Layer 8 of a small transformer language model trained on English Wikipedia (16 layers, counted from 0, width 128).
A neuron's activation on a vector x is SiLU(gate . x) times (in . x), where the dot is the dot product.

Input weights of the MLP neurons that the questions are about. A number n stands for (n - 500) times 0.0011.
n3 gate: 583 150 736 622 315 526 320 232 680 518 490 395 401 306 625 232 568 330 602 616 365 667 428 596 400 387 611 573 570 389 523 687 584 507 340 573 558 280 834 330 604 538 526 433 616 241 534 426 562 697 639 542 679 576 459 516 299 773 608 24 608 632 615 443 392 603 634 428 560 501 660 513 455 653 329 574 670 353 406 331 102 581 442 455 500 613 287 581 471 628 519 579 402 733 241 756 523 628 513 584 476 568 770 629 358 508 647 393 527 612 574 438 736 527 446 892 338 640 611 449 472 503 355 631 507 698 727 654
n75 gate: 573 471 797 533 225 498 346 442 566 288 693 429 523 354 349 388 477 388 420 602 314 278 323 523 565 572 708 431 619 488 584 543 273 726 485 452 563 441 433 663 340 574 419 333 386 394 391 370 467 619 396 662 417 513 798 499 689 644 542 466 747 370 749 654 333 444 390 248 740 189 298 568 593 678 562 218 501 440 707 612 471 471 699 679 369 356 605 418 487 483 486 314 642 441 811 624 571 496 550 784 632 426 278 606 442 570 555 536 301 740 378 558 423 458 315 479 257 393 496 391 380 318 423 333 461 453 628 582
n214 gate: 546 438 343 340 264 482 451 437 609 398 501 17 580 500 489 558 513 529 537 332 450 341 450 614 479 653 715 623 574 389 563 573 603 260 180 412 282 678 516 483 580 575 485 596 523 552 306 661 292 655 609 271 290 523 526 630 487 635 667 714 557 595 622 584 390 448 693 577 250 561 425 621 382 582 306 398 578 442 520 565 283 412 569 352 413 564 553 493 461 627 417 654 809 596 368 463 654 555 743 538 828 587 425 579 515 636 468 437 587 407 593 619 795 333 461 526 471 573 273 552 414 477 679 671 579 538 477 446
n222 gate: 542 438 400 429 499 447 362 423 166 550 504 239 493 500 602 342 519 403 543 453 395 671 223 673 524 360 531 507 473 214 417 570 703 752 468 459 565 474 788 365 516 504 173 454 558 617 542 486 531 364 630 396 763 571 712 357 433 652 401 703 665 191 571 458 650 494 333 77 599 509 473 460 369 645 623 322 473 493 527 349 493 628 682 302 439 516 560 800 663 521 565 652 694 320 336 471 635 595 719 640 508 590 426 589 371 923 485 147 393 635 747 576 651 612 366 321 251 600 280 547 253 438 246 553 362 544 584 259
n268 gate: 106 337 385 373 591 566 649 338 639 648 681 323 358 409 339 465 475 586 539 696 509 445 607 500 609 518 598 773 373 474 431 409 489 646 493 401 487 756 472 381 497 555 552 594 347 172 391 469 852 478 501 345 426 713 741 305 575 416 369 601 612 296 535 468 421 688 590 465 358 127 656 293 422 644 703 607 768 593 602 512 655 674 400 410 335 402 524 438 298 768 547 355 718 299 647 517 828 257 262 642 457 340 225 318 267 413 444 394 476 880 380 635 652 350 366 97 283 525 262 846 617 532 441 740 807 435 498 361
n294 gate: 267 630 571 550 354 364 457 467 348 248 544 580 677 328 350 368 828 410 489 873 260 111 417 677 251 607 522 360 624 531 584 218 359 539 342 640 400 333 472 614 279 429 492 619 536 338 628 508 678 528 523 437 768 478 427 569 585 447 703 562 635 509 413 260 588 490 516 485 327 468 267 466 500 768 750 392 337 398 499 168 429 405 457 533 365 436 611 383 538 770 462 440 498 288 740 501 330 455 646 529 540 563 307 531 273 422 328 353 488 828 736 422 649 586 365 219 338 654 836 900 470 483 634 642 521 346 740 291
n300 gate: 370 525 552 569 389 580 385 278 542 435 353 294 697 519 354 342 595 554 652 418 487 379 289 451 635 540 629 474 322 413 595 617 675 889 343 466 548 788 264 551 388 586 597 433 537 409 342 522 658 541 618 311 367 800 538 369 512 625 406 322 243 188 223 690 729 530 437 547 481 421 318 654 440 655 538 539 544 442 346 384 470 235 525 608 524 757 542 369 286 225 329 367 438 635 17 532 451 502 551 816 507 459 395 505 409 482 316 580 364 626 823 611 502 507 603 586 273 588 415 594 681 413 312 624 534 413 464 500
n3 in: 413 695 297 650 770 409 707 551 502 521 497 227 418 777 513 694 551 515 573 510 663 476 428 507 471 314 425 342 490 627 468 438 652 284 398 298 283 602 492 510 448 456 394 448 406 438 462 496 570 700 563 754 370 682 761 866 731 380 345 654 414 811 605 547 567 385 432 451 450 595 364 622 574 372 593 677 407 478 569 456 480 712 563 582 570 344 322 504 768 603 337 665 449 418 646 147 546 376 549 442 472 474 413 520 684 627 606 548 493 551 436 386 413 811 793 286 508 488 459 448 456 376 588 334 492 420 570 372
n75 in: 251 725 642 412 380 318 109 377 514 444 575 552 481 569 259 354 401 447 440 567 358 259 468 481 531 599 654 532 467 312 413 439 439 528 656 410 612 527 621 641 378 547 476 475 513 406 333 346 471 337 435 611 630 570 733 533 534 657 394 322 550 347 597 505 243 400 523 409 654 485 313 619 569 484 461 371 585 445 597 594 436 593 246 795 593 551 417 547 325 378 704 228 596 382 501 555 494 306 561 622 418 487 393 560 504 397 663 481 524 660 382 429 361 606 699 635 603 409 433 455 458 370 595 275 559 560 541 531
n214 in: 443 548 673 400 407 499 425 335 472 491 345 166 491 410 381 408 346 405 367 523 516 411 607 497 656 501 647 656 557 237 538 530 616 337 499 617 382 543 398 508 727 356 416 696 618 505 289 828 354 578 632 317 449 609 422 579 491 374 476 695 708 548 522 677 235 526 591 310 512 458 315 718 571 522 374 294 652 723 456 766 396 706 569 331 248 542 246 487 611 579 373 607 333 578 454 237 509 477 615 490 442 598 384 629 650 619 487 493 443 444 662 458 675 595 483 269 607 434 489 514 445 626 596 622 412 418 512 356
n222 in: 519 362 371 460 597 590 414 593 436 615 733 575 511 147 486 253 489 533 659 534 580 413 438 545 597 507 715 565 423 594 511 517 485 705 487 582 470 382 756 542 678 286 397 489 607 513 487 791 559 466 651 143 528 344 667 290 420 382 351 717 509 380 497 421 438 485 342 379 754 669 445 205 404 404 388 553 772 484 519 338 493 678 376 166 425 366 567 731 534 570 756 587 469 528 497 386 453 455 706 561 657 576 407 497 189 782 453 203 555 530 754 811 453 620 526 395 399 659 536 465 594 429 507 260 501 387 630 317
n268 in: 481 400 558 471 500 506 397 704 431 351 360 426 389 511 415 931 444 314 624 404 319 466 232 400 544 476 653 662 410 274 488 625 531 429 296 250 553 577 496 520 422 451 361 426 622 485 368 655 444 531 551 515 625 740 528 447 603 428 437 526 406 749 475 763 661 468 646 342 745 406 305 478 643 487 513 397 532 693 323 440 312 484 740 546 325 347 488 677 519 134 442 253 434 284 396 299 619 472 662 533 509 620 296 406 654 509 346 656 413 494 530 463 596 582 630 542 196 656 349 693 386 586 508 707 510 629 536 257
n294 in: 507 360 542 513 480 693 455 583 462 437 377 527 745 298 419 592 598 398 563 818 341 369 409 621 823 506 404 670 425 447 438 461 727 314 662 525 505 544 603 444 602 598 209 727 457 680 577 474 329 720 518 408 572 380 470 574 401 248 246 654 534 507 598 543 598 619 670 593 380 334 599 269 623 793 697 610 575 652 622 338 478 565 540 622 262 301 551 492 688 548 537 499 436 492 486 311 438 602 726 493 688 518 438 539 435 546 372 234 557 219 513 662 493 583 478 552 445 684 509 816 361 510 598 561 517 351 571 715
n300 in: 659 248 441 615 575 489 490 454 507 624 456 435 696 615 680 383 255 606 743 602 553 161 559 498 348 433 702 713 718 437 550 641 319 465 372 469 395 615 629 362 555 704 419 235 478 624 237 359 554 416 503 416 349 791 393 466 417 599 698 412 540 402 415 572 671 332 314 486 587 476 297 579 461 653 433 756 504 611 531 525 599 329 528 634 344 504 627 430 574 563 362 382 583 445 679 365 565 631 458 770 712 544 411 613 415 745 694 414 426 395 401 562 439 378 696 362 621 550 423 548 191 504 470 714 363 640 534 287

Each question shows a token from some text and the vector x that enters the MLP there. A number n stands for (n - 500) times 0.0081.

" campaign": 570 523 620 477 382 615 450 483 511 420 421 532 441 369 495 424 307 433 498 460 594 578 570 573 616 439 495 650 525 352 458 403 574 488 765 301 366 581 640 583 435 417 351 551 429 545 401 559 658 471 473 403 707 533 497 588 542 501 453 442 585 424 603 568 494 378 440 544 521 519 370 471 288 506 509 445 587 464 515 492 521 454 553 482 434 491 391 384 509 568 502 358 524 504 522 444 522 680 534 373 683 521 658 480 412 590 575 549 460 359 540 384 462 635 439 466 414 519 447 362 409 760 471 558 546 586 626 421
Which three neurons fire most, strongest first? n222, n214, n75

" Cal": 434 638 642 518 525 515 520 658 460 493 440 583 290 434 744 329 408 467 499 308 719 659 471 446 547 660 561 495 562 538 417 320 523 556 460 466 570 353 454 517 490 512 580 419 410 354 588 575 503 445 378 429 410 507 336 458 579 548 465 470 612 666 561 552 221 364 604 483 533 538 623 409 597 567 304 546 438 659 647 487 460 597 316 526 359 541 414 580 415 481 558 490 516 558 414 409 426 526 373 384 475 530 546 613 581 582 608 656 355 564 593 380 459 465 447 597 552 415 434 585 569 553 569 577 378 470 438 437
Which two neurons fire most, strongest first? n294, n300

" of": 329 512 515 512 548 617 431 594 454 474 575 596 625 514 336 372 350 587 538 543 425 418 493 478 426 568 460 448 442 573 508 362 649 488 394 415 548 529 542 502 438 452 516 480 521 502 426 533 420 529 498 525 527 520 423 578 703 505 465 427 501 424 500 499 402 568 393 498 445 580 450 384 598 469 489 463 461 556 482 533 557 522 437 494 476 521 386 603 530 550 604 500 479 460 532 448 315 639 534 429 493 500 539 409 530 468 391 507 562 505 542 633 443 530 528 469 551 455 558 476 519 909 581 578 676 485 458 459
Which two neurons fire most, strongest first? n294, n300

" civil": 486 697 687 559 466 563 476 653 564 427 551 574 482 434 530 285 403 423 423 480 559 524 641 527 494 462 485 324 389 464 435 304 547 459 706 447 447 496 575 523 523 406 400 606 359 573 595 658 482 554 679 662 453 438 492 651 725 644 626 555 511 544 589 612 473 274 512 512 393 592 419 362 612 546 471 458 384 471 611 512 524 450 358 407 444 406 463 424 549 620 608 361 592 573 496 512 464 481 550 269 556 534 569 536 597 555 482 599 328 463 519 502 367 541 463 491 502 403 361 332 580 629 464 562 523 339 560 517
Which of these neurons fires most? n75

" USA": 539 424 327 694 613 496 577 511 433 519 438 539 367 575 510 621 438 729 317 535 727 453 567 444 382 507 560 515 665 516 335 422 402 548 526 563 626 499 460 479 505 698 400 407 452 677 488 532 524 419 281 435 709 351 409 514 474 553 419 623 488 510 412 521 510 283 563 631 499 535 444 400 508 565 530 588 568 532 453 616 420 466 600 697 549 581 474 563 410 274 592 417 512 462 556 577 539 437 565 437 593 448 495 455 615 566 497 577 499 434 623 466 443 477 498 493 631 508 481 273 587 685 495 527 372 482 631 507
Which of these neurons fires most? n214

"e": 521 582 488 637 435 472 500 516 499 519 539 435 496 410 296 581 210 678 601 488 380 572 462 483 541 536 319 595 530 542 569 357 566 312 496 585 513 615 502 557 463 550 472 564 665 588 438 544 485 499 576 464 410 410 334 390 532 426 344 526 522 439 370 482 476 463 393 454 497 467 461 425 502 415 447 463 571 517 489 410 678 558 396 451 548 500 483 601 434 430 473 418 504 375 512 516 412 413 539 381 525 489 382 543 526 541 479 495 529 511 598 551 604 510 529 514 685 433 496 415 584 847 441 506 589 333 476 408
Which neuron fires most, and how strongly? n268, at about 0.14

" In": 262 479 485 370 426 485 515 539 535 451 473 484 370 592 598 508 571 530 503 308 396 510 618 448 620 436 577 445 418 584 383 518 842 517 651 527 590 579 448 523 542 421 521 488 366 300 453 525 558 456 436 543 324 341 552 635 571 499 451 516 550 560 579 587 536 422 446 542 480 790 565 697 303 469 524 506 419 502 536 595 414 491 485 683 349 515 336 427 440 547 558 509 620 644 308 456 417 648 472 558 457 455 427 545 498 505 613 474 597 543 443 635 509 534 521 527 612 387 506 379 673 707 556 620 451 437 326 540
Which neuron fires most, and how strongly? n214, at about 1.3

"2": 303 606 564 445 606 711 452 579 371 364 353 635 572 478 436 556 594 480 602 531 474 393 416 488 576 555 399 496 550 446 506 292 650 569 666 518 567 440 466 418 469 372 352 481 490 482 426 426 422 607 414 453 512 315 391 506 538 388 305 374 548 536 543 383 728 324 600 639 609 380 352 459 402 376 619 427 507 475 636 400 718 371 276 657 351 398 533 526 602 409 521 394 369 403 535 395 437 688 555 478 444 500 553 478 505 548 416 509 533 465 354 340 358 494 499 556 603 448 571 555 481 550 474 418 413 501 541 379
Which neuron fires most, and how strongly? n294, at about 11

" W": 551 526 457 635 493 554 560 433 442 634 613 553 291 428 596 370 427 420 673 460 664 568 680 458 690 406 441 702 445 579 378 423 542 418 518 645 622 394 537 524 483 483 440 507 578 536 481 508 592 361 477 388 498 369 525 500 481 437 437 343 477 316 529 610 316 568 454 439 545 591 590 479 418 489 608 583 387 549 345 481 453 453 434 642 581 501 458 594 468 327 676 602 504 477 511 451 439 580 475 414 504 505 407 655 585 545 504 482 359 227 432 484 368 381 544 478 771 335 432 573 775 493 531 421 482 553 383 423
Which two neurons fire most, strongest first? n268, n3

" son": 546 390 494 432 575 678 442 626 542 411 559 462 468 386 537 581 498 520 555 556 739 610 564 635 534 493 508 516 413 442 604 427 656 434 668 579 361 624 649 391 510 332 192 471 576 494 513 494 430 498 678 548 514 320 306 464 417 548 353 518 387 407 512 682 427 476 590 455 457 632 357 402 451 597 358 495 548 400 404 466 509 567 435 553 430 514 482 651 402 509 551 598 425 551 542 585 505 639 546 461 534 643 469 581 459 562 499 516 513 510 460 350 467 472 550 500 421 519 597 397 415 714 548 436 573 361 781 386
Which two neurons fire most, strongest first? n222, n214

"rin": 490 558 424 537 517 559 327 658 399 380 402 464 332 458 516 580 495 582 601 380 416 585 669 491 626 492 410 604 477 460 504 641 599 373 450 387 482 483 487 537 381 600 479 668 629 575 436 586 399 593 474 582 217 561 338 514 347 392 613 458 555 663 607 526 349 581 596 485 529 537 556 396 474 539 644 447 479 525 403 622 551 583 489 409 584 517 348 497 694 317 448 594 491 483 422 483 486 480 309 435 373 736 473 598 463 589 516 588 318 460 441 394 569 549 590 454 624 402 459 403 352 623 318 513 428 538 523 378
Which of these neurons fires most? n214

" released": 267 629 491 578 572 328 485 406 413 486 465 592 584 457 579 533 410 541 315 482 614 694 501 467 519 493 548 443 364 463 555 432 584 616 542 585 468 535 340 593 438 703 403 554 455 643 479 548 472 456 317 392 550 509 501 402 564 495 256 603 554 400 491 675 589 412 443 517 482 573 646 739 432 400 390 443 479 489 516 395 439 554 573 429 551 328 506 517 502 461 648 480 387 483 568 260 682 467 542 467 509 475 642 322 398 540 664 459 692 564 556 514 542 698 537 493 513 523 451 490 555 662 399 459 347 645 491 320
Which of these neurons fires most? n222

" ": 457 477 610 450 542 512 550 493 575 505 473 529 537 495 590 628 369 480 480 533 536 530 466 423 652 494 566 446 594 616 528 524 678 364 601 372 526 368 545 489 361 409 463 560 556 396 490 454 336 470 425 480 566 463 474 641 574 422 510 403 386 518 679 643 552 521 519 525 574 561 427 475 519 494 374 743 382 500 481 509 371 405 461 631 532 567 460 519 545 487 553 417 374 648 522 416 465 481 356 540 597 537 515 607 483 537 560 556 512 294 514 432 261 513 459 497 471 505 501 339 483 679 370 582 600 453 535 579
Which neuron fires most, and how strongly? n3, at about 0.91

" to": 422 416 484 509 543 527 387 547 566 507 522 545 500 455 416 510 454 503 570 579 458 426 508 465 601 494 413 660 532 600 419 419 495 387 459 471 547 550 540 548 532 531 468 508 668 578 412 524 481 373 538 504 465 490 491 519 631 371 443 535 528 345 412 517 465 519 465 505 508 462 439 463 621 500 476 492 544 445 617 507 628 477 369 569 581 543 394 613 543 666 493 474 554 476 483 520 476 437 535 480 438 405 531 533 540 571 706 492 494 539 422 656 627 458 573 433 631 417 602 561 570 900 570 433 585 627 508 599
Which of these neurons fires most? n3

"ster": 727 475 546 537 446 656 518 374 666 563 395 667 447 499 437 387 523 586 409 580 538 429 586 454 518 438 301 403 637 561 533 409 758 510 565 513 380 525 468 537 593 603 674 523 554 735 403 486 441 422 520 611 371 508 487 629 560 423 531 363 445 699 479 453 354 479 437 523 439 480 387 617 718 471 403 525 483 555 508 516 276 486 399 538 642 772 471 629 346 381 436 571 424 426 598 474 448 542 496 510 587 377 532 669 644 667 609 453 514 504 492 450 508 341 457 413 417 527 505 412 470 510 510 477 341 339 520 491
Which three neurons fire most, strongest first? n3, n222, n294

" November": 458 524 400 665 531 575 531 503 438 441 432 575 550 496 365 520 408 497 300 478 577 571 635 482 449 498 558 550 410 444 552 573 485 511 775 563 680 556 315 541 524 447 438 570 389 504 423 453 540 389 491 477 513 474 564 576 599 667 531 586 634 436 410 508 354 180 419 508 570 672 416 516 438 360 591 499 433 459 365 475 386 331 667 579 475 543 499 482 672 501 680 458 489 546 375 489 449 494 622 271 470 536 506 432 333 498 642 557 486 419 619 346 368 558 493 463 618 386 329 478 478 579 690 439 467 501 559 487
Which two neurons fire most, strongest first? n294, n300

"ová": 478 441 327 414 581 573 331 489 450 488 437 425 266 746 376 722 547 673 483 457 389 511 663 434 520 563 659 523 460 347 515 474 618 501 584 385 404 474 409 538 442 635 316 658 559 660 552 586 521 515 386 473 483 547 452 581 470 513 617 438 545 531 641 446 479 480 628 460 542 550 592 598 323 479 548 509 323 546 413 586 484 523 591 535 579 527 501 568 556 302 471 537 443 514 496 344 541 550 555 512 409 396 659 572 555 584 419 494 271 520 420 493 472 382 573 450 520 385 337 591 427 617 575 439 219 550 637 364
Which neuron fires most, and how strongly? n214, at about 2.8

"ma": 543 663 465 620 570 639 327 529 495 330 372 345 298 583 493 430 390 502 609 457 535 457 441 425 597 610 511 391 508 437 509 318 486 454 578 378 468 551 546 473 468 274 223 442 367 499 672 609 514 418 479 383 547 322 476 498 423 445 558 532 397 573 367 532 359 582 515 354 520 554 430 550 587 592 420 505 456 523 622 482 452 599 415 521 544 568 605 447 641 403 520 461 487 343 567 467 507 550 508 592 546 470 594 559 411 611 650 608 533 414 403 538 280 693 615 398 395 482 536 379 677 433 645 481 457 330 350 628
Which two neurons fire most, strongest first? n75, n300

",": 434 581 419 591 636 552 572 454 503 525 433 537 590 482 413 568 563 645 670 478 541 568 640 500 588 304 536 568 490 488 509 527 548 533 596 382 536 597 492 470 610 408 400 549 526 516 357 549 430 529 598 522 510 409 424 494 364 601 527 552 549 463 392 432 479 411 445 501 408 543 580 504 548 523 416 583 461 527 583 558 514 441 489 391 557 477 540 564 523 430 526 495 522 546 518 394 514 509 320 501 565 541 532 513 325 602 478 464 367 403 344 503 631 395 621 456 482 447 587 407 369 866 474 533 602 424 538 607
Which of these neurons fires most? n75

"ik": 468 468 469 669 506 597 306 470 554 652 469 428 171 505 435 564 526 603 550 360 487 316 618 469 579 479 587 546 495 567 558 630 696 561 595 330 397 558 486 557 436 596 535 509 387 423 377 386 508 496 489 590 500 462 350 503 274 461 572 487 473 531 558 408 453 467 657 595 434 377 619 658 520 471 379 482 323 499 472 662 559 567 480 450 615 535 522 602 659 538 404 578 511 503 552 484 496 627 450 514 514 565 400 646 529 564 512 564 625 268 695 431 348 470 476 464 509 509 517 372 388 561 545 367 447 621 603 388
Which of these neurons fires most? n214

".": 367 471 512 519 538 498 547 412 521 490 573 539 461 527 580 552 518 527 602 472 407 506 571 621 557 543 524 526 464 575 546 437 323 587 471 504 599 547 452 430 476 472 358 519 424 549 363 481 477 583 549 471 530 397 497 497 569 493 446 461 481 566 516 372 549 583 452 522 457 606 509 496 596 472 423 489 439 559 517 542 546 566 452 517 568 665 464 503 425 491 485 530 528 448 465 205 470 468 498 311 614 554 569 332 356 613 432 491 402 522 568 524 561 347 499 512 456 532 620 499 595 890 575 408 527 404 535 465
Which of these neurons fires most? n75